Layer 6 of a small transformer language model trained on English Wikipedia (9 layers, counted from 0, width 64).
A neuron's activation on a vector x is GELU(weights . x + bias), where the dot is the dot product.

Input weights of the MLP neurons that the questions are about. A number n stands for (n - 500) times 0.0022.
n31 (bias -0.004): 556,626,511,608,483,368,568,426,470,523,676,486,480,540,469,426,620,431,427,530,607,393,467,548,365,723,457,462,454,414,549,418,473,455,546,509,488,537,574,444,367,554,458,392,472,652,573,556,394,494,529,553,451,578,591,515,663,358,552,578,398,319,403,504
n36 (bias 0.001): 477,514,341,598,448,400,633,699,537,416,426,656,397,661,563,430,513,488,651,564,513,529,618,589,268,422,423,495,624,472,331,582,382,427,485,549,451,421,663,647,703,509,471,673,619,354,448,570,518,584,358,557,296,383,501,295,719,484,301,558,401,468,408,548
n57 (bias -0.073): 387,444,455,521,525,510,444,336,746,635,498,377,441,489,637,596,740,287,745,504,435,486,333,499,630,611,632,379,315,260,520,559,439,532,443,516,420,754,534,530,705,348,478,517,302,619,646,513,616,849,387,361,366,544,458,639,564,379,294,439,523,457,449,423
n59 (bias -0.097): 260,591,457,250,496,489,222,461,563,478,427,381,493,546,533,516,502,332,669,521,420,347,621,376,524,500,447,554,576,366,413,463,670,544,617,570,624,708,380,431,523,409,676,664,607,670,547,525,397,278,763,568,352,488,458,661,578,350,426,498,711,486,634,407
n61 (bias -0.036): 594,639,505,527,840,500,528,423,379,422,509,577,527,470,345,495,729,590,451,352,448,447,466,712,588,424,554,470,470,602,375,836,484,455,492,474,414,495,382,558,436,427,557,525,376,424,698,470,467,379,690,492,293,434,433,520,442,704,310,337,519,521,422,616
n68 (bias -0.042): 554,511,363,440,254,443,747,457,456,540,628,345,523,327,563,487,629,391,446,545,588,549,397,494,404,488,385,399,378,655,542,538,245,511,552,381,447,645,484,583,311,745,294,517,325,757,429,601,601,618,646,399,464,613,416,408,504,626,528,662,632,562,439,560
n80 (bias -0.014): 374,436,516,490,508,602,581,647,304,572,516,674,513,508,636,628,426,431,606,395,447,424,373,603,481,386,635,562,774,444,481,379,435,632,312,477,538,311,472,517,641,637,551,387,341,637,381,401,389,303,568,530,606,481,553,401,543,509,408,468,803,390,460,626
n116 (bias -0.097): 180,455,633,344,409,391,629,257,354,338,614,530,685,645,393,756,481,716,446,349,635,592,467,650,481,396,483,456,475,603,453,562,318,454,577,569,454,526,315,511,440,524,525,659,600,360,701,414,303,605,629,641,481,481,451,554,410,394,369,697,585,378,533,738
n129 (bias -0.072): 404,494,695,485,579,615,343,469,411,447,576,383,411,568,345,417,603,666,618,617,420,433,473,557,217,326,512,298,419,597,667,707,177,704,204,335,534,518,531,373,603,535,518,978,500,479,483,503,606,575,447,496,526,474,497,591,322,752,340,369,637,416,524,672
n144 (bias -0.084): 607,368,550,566,548,584,405,640,506,357,519,331,361,583,211,553,476,321,632,609,581,628,465,407,414,555,294,527,446,629,317,421,406,615,668,551,560,587,340,476,438,472,405,461,310,389,521,622,464,612,704,254,531,686,703,573,524,529,564,499,609,594,472,449
n176 (bias -0.000): 466,359,561,534,416,324,525,608,427,650,590,561,641,442,513,579,646,599,412,457,432,625,692,583,338,333,466,382,405,528,459,501,419,628,477,406,409,230,504,549,614,631,557,497,569,530,685,630,348,523,444,505,612,331,468,494,414,666,338,523,464,523,504,327
n187 (bias -0.059): 541,608,720,566,618,308,430,539,516,421,570,556,488,500,539,643,571,484,577,161,644,505,512,484,396,458,541,568,221,550,505,497,526,272,658,595,442,433,404,317,575,342,506,600,299,462,509,476,467,609,464,431,535,459,476,594,625,536,502,349,525,550,470,683
n196 (bias -0.076): 250,611,493,375,487,416,627,518,554,560,489,609,335,726,342,542,468,314,542,561,543,348,440,391,416,397,505,576,465,604,418,637,263,585,695,428,473,560,452,611,503,247,518,459,429,599,490,489,639,682,620,335,556,574,608,566,306,495,502,638,541,329,517,657
n198 (bias 0.050): 556,569,676,598,540,646,469,390,555,352,606,652,440,535,489,541,488,429,361,392,471,610,305,477,440,496,516,405,510,823,485,608,447,475,283,403,425,547,537,701,375,698,329,605,512,670,134,588,511,518,642,422,502,624,501,629,523,598,377,251,475,309,411,535
n231 (bias -0.097): 347,402,278,446,568,446,417,548,637,232,563,441,438,558,440,483,439,506,528,832,474,472,528,334,550,466,702,461,420,628,525,477,491,493,619,447,427,643,454,446,384,266,556,520,648,694,783,572,469,509,620,547,572,437,494,622,569,436,268,348,536,469,662,449
n233 (bias -0.079): 736,418,609,459,389,581,612,492,506,425,620,407,549,499,408,481,563,332,506,532,438,650,249,557,179,245,462,450,603,629,607,825,588,702,263,528,522,338,418,538,520,419,459,758,349,504,577,195,421,623,529,317,430,528,582,460,630,511,243,681,609,607,401,628

Each question shows a token from some text and the vector x that enters the MLP there. A number n stands for (n - 500) times 0.01.

" phys": 484,460,527,601,411,582,468,501,548,548,713,532,299,651,618,732,662,403,353,560,541,499,469,428,526,366,441,655,470,518,483,645,446,449,503,622,475,270,444,625,420,507,401,543,437,605,602,635,512,515,577,589,401,429,437,510,522,264,394,518,355,399,471,426
Which neuron fires most, and how strongly? n198, at about 3

" |": 505,567,580,439,522,412,416,580,548,508,500,706,253,444,410,480,574,425,546,481,523,357,456,530,636,576,472,587,407,388,546,532,533,362,481,465,654,367,527,319,511,565,505,913,335,389,608,544,410,507,452,570,566,505,474,590,544,405,532,549,560,536,447,368
Which of these neurons fires most? n187

" FRA": 649,529,405,562,418,497,510,693,474,448,493,434,442,393,676,445,432,584,439,429,678,483,390,524,579,488,544,575,399,426,502,434,565,419,395,504,647,314,505,509,477,552,648,652,335,402,580,574,558,657,490,446,539,641,614,471,655,324,565,427,313,308,358,583
Which of these neurons fires most? n187

" the": 499,538,484,543,453,598,525,591,430,531,592,559,388,431,554,467,493,485,395,476,556,465,335,464,738,423,377,525,433,409,515,487,432,543,494,449,525,457,316,463,481,699,465,844,424,514,728,623,610,466,660,529,459,573,450,554,531,419,415,474,217,393,535,503
Which neuron fires most, and how strongly? n68, at about 2.3

" times": 447,541,473,763,541,470,415,671,443,624,432,553,425,672,521,489,571,446,426,576,515,502,408,502,606,374,528,471,476,218,505,443,390,685,522,605,423,472,468,514,446,645,545,604,364,362,615,543,448,516,654,650,351,617,566,510,491,442,392,504,262,445,435,467
The two highest activations, in order: n36, n57

" ": 554,574,435,520,446,717,342,619,423,500,700,498,519,497,577,547,662,477,348,450,635,411,367,645,585,437,492,649,397,457,666,365,464,679,498,570,596,380,352,514,426,644,479,545,333,393,587,485,413,518,585,645,506,473,431,468,382,467,452,530,385,348,557,380
Which of these neurons fires most? n80

"is": 570,493,542,786,585,597,339,446,528,450,367,478,603,531,315,559,399,473,236,527,475,457,508,631,605,528,465,504,511,457,523,539,542,498,497,430,568,427,540,382,431,648,544,535,420,518,417,541,506,626,463,573,672,595,679,517,516,451,501,498,142,417,465,415
The two highest activations, in order: n198, n31

" appear": 473,731,452,555,519,399,443,481,505,712,520,584,360,627,435,429,535,399,485,492,527,390,295,417,607,364,448,503,390,484,449,702,469,748,565,535,613,494,532,504,373,543,431,630,461,524,615,574,540,482,438,646,523,659,483,554,461,428,449,510,377,216,439,474
The two highest activations, in order: n196, n31

"8": 596,586,474,661,434,548,502,679,590,578,656,587,362,542,443,531,548,417,242,385,452,503,293,532,615,369,422,648,492,426,422,512,540,644,394,547,593,462,449,488,496,541,651,714,497,351,440,597,423,416,532,618,505,535,536,348,412,316,353,559,508,430,555,500
The two highest activations, in order: n233, n80

" a": 466,383,530,443,463,522,436,664,474,515,487,572,400,515,563,581,516,355,387,513,681,362,466,548,644,439,457,517,454,466,532,407,389,550,481,496,498,479,429,513,416,717,517,739,482,560,791,598,569,399,643,524,445,581,529,513,413,355,448,479,183,379,568,561
Which of these neurons fires most? n116

"in": 525,403,468,742,494,346,372,538,612,541,518,560,427,621,566,498,469,450,260,438,638,474,422,488,543,335,559,510,416,675,401,443,555,508,424,532,550,468,560,402,457,667,540,553,410,641,514,561,419,322,713,684,524,611,508,501,408,363,508,577,305,592,457,416
The three highest activations, in order: n198, n31, n176

"_": 507,556,561,583,530,576,493,445,324,620,568,592,658,619,499,527,565,301,467,351,556,505,428,407,461,333,481,518,338,544,550,501,592,587,257,697,671,473,382,409,546,612,562,634,386,495,505,607,320,572,439,602,603,585,401,443,433,418,470,621,325,494,421,474
Which neuron fires most, and how strongly? n233, at about 4.3

"ed": 527,528,474,628,457,528,314,628,357,380,626,659,418,493,516,404,616,413,476,526,509,379,452,516,699,240,343,586,522,349,394,449,537,598,496,595,516,460,501,564,535,677,522,587,513,564,581,556,466,459,593,575,521,645,536,481,523,483,474,595,194,487,432,327
Which neuron fires most, and how strongly? n36, at about 1.8

" Fer": 683,451,496,660,498,649,526,516,321,524,569,563,324,436,652,462,509,493,248,483,532,522,381,533,348,541,431,513,507,547,500,360,643,608,544,601,693,453,505,529,424,491,526,659,461,497,550,559,593,609,539,496,413,544,607,340,559,331,402,467,226,463,398,488
Which of these neurons fires most? n233

"ts": 497,653,494,762,573,486,443,573,462,539,557,620,507,541,527,553,630,456,480,600,530,406,391,574,630,367,576,473,515,292,362,411,396,574,385,420,506,388,474,494,477,580,471,697,512,379,646,562,517,551,497,716,467,464,477,515,432,486,408,544,158,380,518,427
Which of these neurons fires most? n36

" ch": 570,525,454,615,347,461,498,529,510,637,398,481,426,461,620,404,754,406,285,499,515,438,412,428,410,468,500,725,286,428,532,409,403,446,578,546,560,432,461,601,534,615,373,629,523,583,596,704,563,389,629,604,495,672,493,576,490,335,457,444,404,479,410,544
The two highest activations, in order: n68, n31

"–": 556,442,345,658,397,628,287,506,467,621,530,541,496,570,377,465,557,500,290,582,552,417,290,560,611,485,611,536,308,563,567,514,646,412,575,619,533,476,346,412,441,511,571,583,455,507,646,529,381,521,481,689,519,706,557,571,439,434,344,559,437,369,484,413
The two highest activations, in order: n231, n31

"so": 545,656,536,739,664,501,462,415,468,487,682,495,546,582,517,454,520,429,306,532,531,495,532,574,594,358,704,410,412,469,486,507,500,406,430,484,623,328,454,496,464,613,530,528,454,494,518,517,554,451,535,462,473,564,649,532,206,432,679,436,371,247,406,554
The two highest activations, in order: n198, n61

"ise": 513,610,499,676,453,407,458,541,571,458,506,469,499,599,544,545,525,449,344,557,561,399,396,534,724,430,461,592,489,347,413,568,400,567,342,477,651,548,468,514,461,494,540,664,408,505,649,634,473,553,446,722,467,473,575,636,459,371,431,447,127,400,501,462
The two highest activations, in order: n57, n31

" and": 544,545,454,684,484,522,327,458,541,724,498,450,401,433,533,484,526,467,432,506,561,500,301,530,790,396,418,447,469,362,510,400,470,493,460,543,570,426,416,410,344,587,502,861,500,556,615,586,504,460,551,579,465,554,496,584,568,502,435,488,279,395,537,569
The two highest activations, in order: n57, n129

" at": 492,513,504,724,509,633,511,567,459,455,392,601,388,597,556,472,608,566,358,532,625,498,259,578,664,379,372,439,356,451,494,497,315,491,464,539,503,364,442,649,470,591,568,787,423,520,600,503,484,417,499,510,448,744,535,524,455,405,383,513,351,467,488,500
Which of these neurons fires most? n198

" performed": 518,585,367,691,490,550,369,611,480,533,569,506,381,598,614,444,517,464,427,610,581,377,358,401,704,250,460,544,476,494,416,544,390,628,438,578,533,479,502,554,520,498,537,729,382,483,625,546,547,457,598,624,421,628,508,497,432,357,413,532,255,313,529,538
Which neuron fires most, and how strongly? n196, at about 2.6

" elect": 501,577,463,717,459,518,527,566,486,719,542,433,359,605,610,472,635,406,402,544,524,474,328,449,459,418,283,487,435,484,498,551,421,604,524,587,589,461,484,505,438,597,424,631,310,571,601,657,391,449,625,520,545,552,273,462,542,449,469,565,328,443,343,708
Which of these neurons fires most? n68

"9": 562,578,408,631,513,632,494,716,513,645,632,591,332,539,450,613,510,397,218,417,457,488,352,417,538,431,431,574,365,398,451,467,552,586,499,522,546,434,547,467,537,585,674,659,405,361,633,628,530,443,612,592,524,539,507,447,412,267,374,520,402,433,534,468
The two highest activations, in order: n176, n31

",": 689,613,458,641,554,572,426,553,440,587,683,525,504,439,539,406,531,356,328,448,504,572,372,580,741,407,459,419,393,384,538,402,418,586,527,502,488,482,386,449,417,531,536,794,396,367,653,589,476,413,532,637,509,618,446,516,403,470,429,524,370,373,461,639
Which of these neurons fires most? n61

" r": 524,493,499,636,576,420,424,538,402,492,516,735,459,675,598,380,595,436,370,434,620,479,253,603,467,548,509,631,364,559,533,506,366,536,498,563,442,309,552,482,344,649,355,596,517,498,630,630,674,431,563,579,569,607,438,565,463,385,416,408,427,355,487,394
The two highest activations, in order: n198, n31

"n": 394,598,541,657,481,372,356,550,619,463,621,483,469,578,297,576,526,502,252,629,614,391,475,514,629,466,454,528,378,524,454,500,572,521,484,654,484,427,471,398,493,364,465,572,568,624,590,666,442,405,583,699,703,443,549,503,340,407,344,581,343,443,483,489
Which of these neurons fires most? n231

"ul": 647,442,444,807,505,447,583,511,354,647,611,647,485,448,482,547,462,514,295,455,530,455,537,443,390,560,418,485,395,429,591,490,579,432,545,617,617,437,675,412,449,545,575,537,402,528,506,512,508,467,564,504,664,530,617,554,501,407,362,490,190,334,520,363
The two highest activations, in order: n31, n176

"m": 618,523,476,506,510,492,557,513,474,687,549,636,463,330,510,507,676,537,484,440,489,476,515,492,403,501,505,620,443,418,469,397,454,623,511,644,421,413,420,401,587,598,529,645,436,426,625,573,355,249,553,676,640,427,622,500,359,453,518,682,235,395,377,435
The three highest activations, in order: n176, n31, n80

".": 546,333,335,610,388,612,283,530,510,718,604,566,531,598,485,542,612,428,397,266,522,543,459,355,513,569,276,541,450,419,477,385,500,487,472,629,410,434,387,549,487,685,552,711,483,466,603,631,473,471,390,661,604,548,596,444,481,511,483,586,467,473,458,470
Which neuron fires most, and how strongly? n176, at about 3.4

"rom": 636,577,434,639,505,376,582,460,500,564,658,550,409,685,556,535,626,530,413,518,479,480,429,500,612,337,393,591,373,566,548,454,222,528,553,485,599,518,331,397,501,357,466,588,586,469,619,524,504,389,620,639,611,520,570,447,447,311,463,618,298,342,532,432
Which of these neurons fires most? n116

" of": 530,486,482,651,451,641,474,512,415,604,547,592,404,518,539,508,548,482,303,534,566,444,294,445,748,341,354,472,395,451,570,460,353,475,520,570,578,371,437,375,466,561,482,751,437,423,647,656,621,524,590,648,541,587,504,526,433,481,357,455,296,448,563,566
The two highest activations, in order: n129, n116

"ella": 687,383,419,808,495,521,369,599,410,493,620,500,551,546,437,506,482,347,340,472,674,527,508,449,536,530,446,526,404,443,506,518,615,505,523,467,614,303,628,541,373,506,581,588,515,429,506,535,611,455,472,367,639,576,502,542,419,372,607,573,226,485,544,328
The three highest activations, in order: n144, n31, n176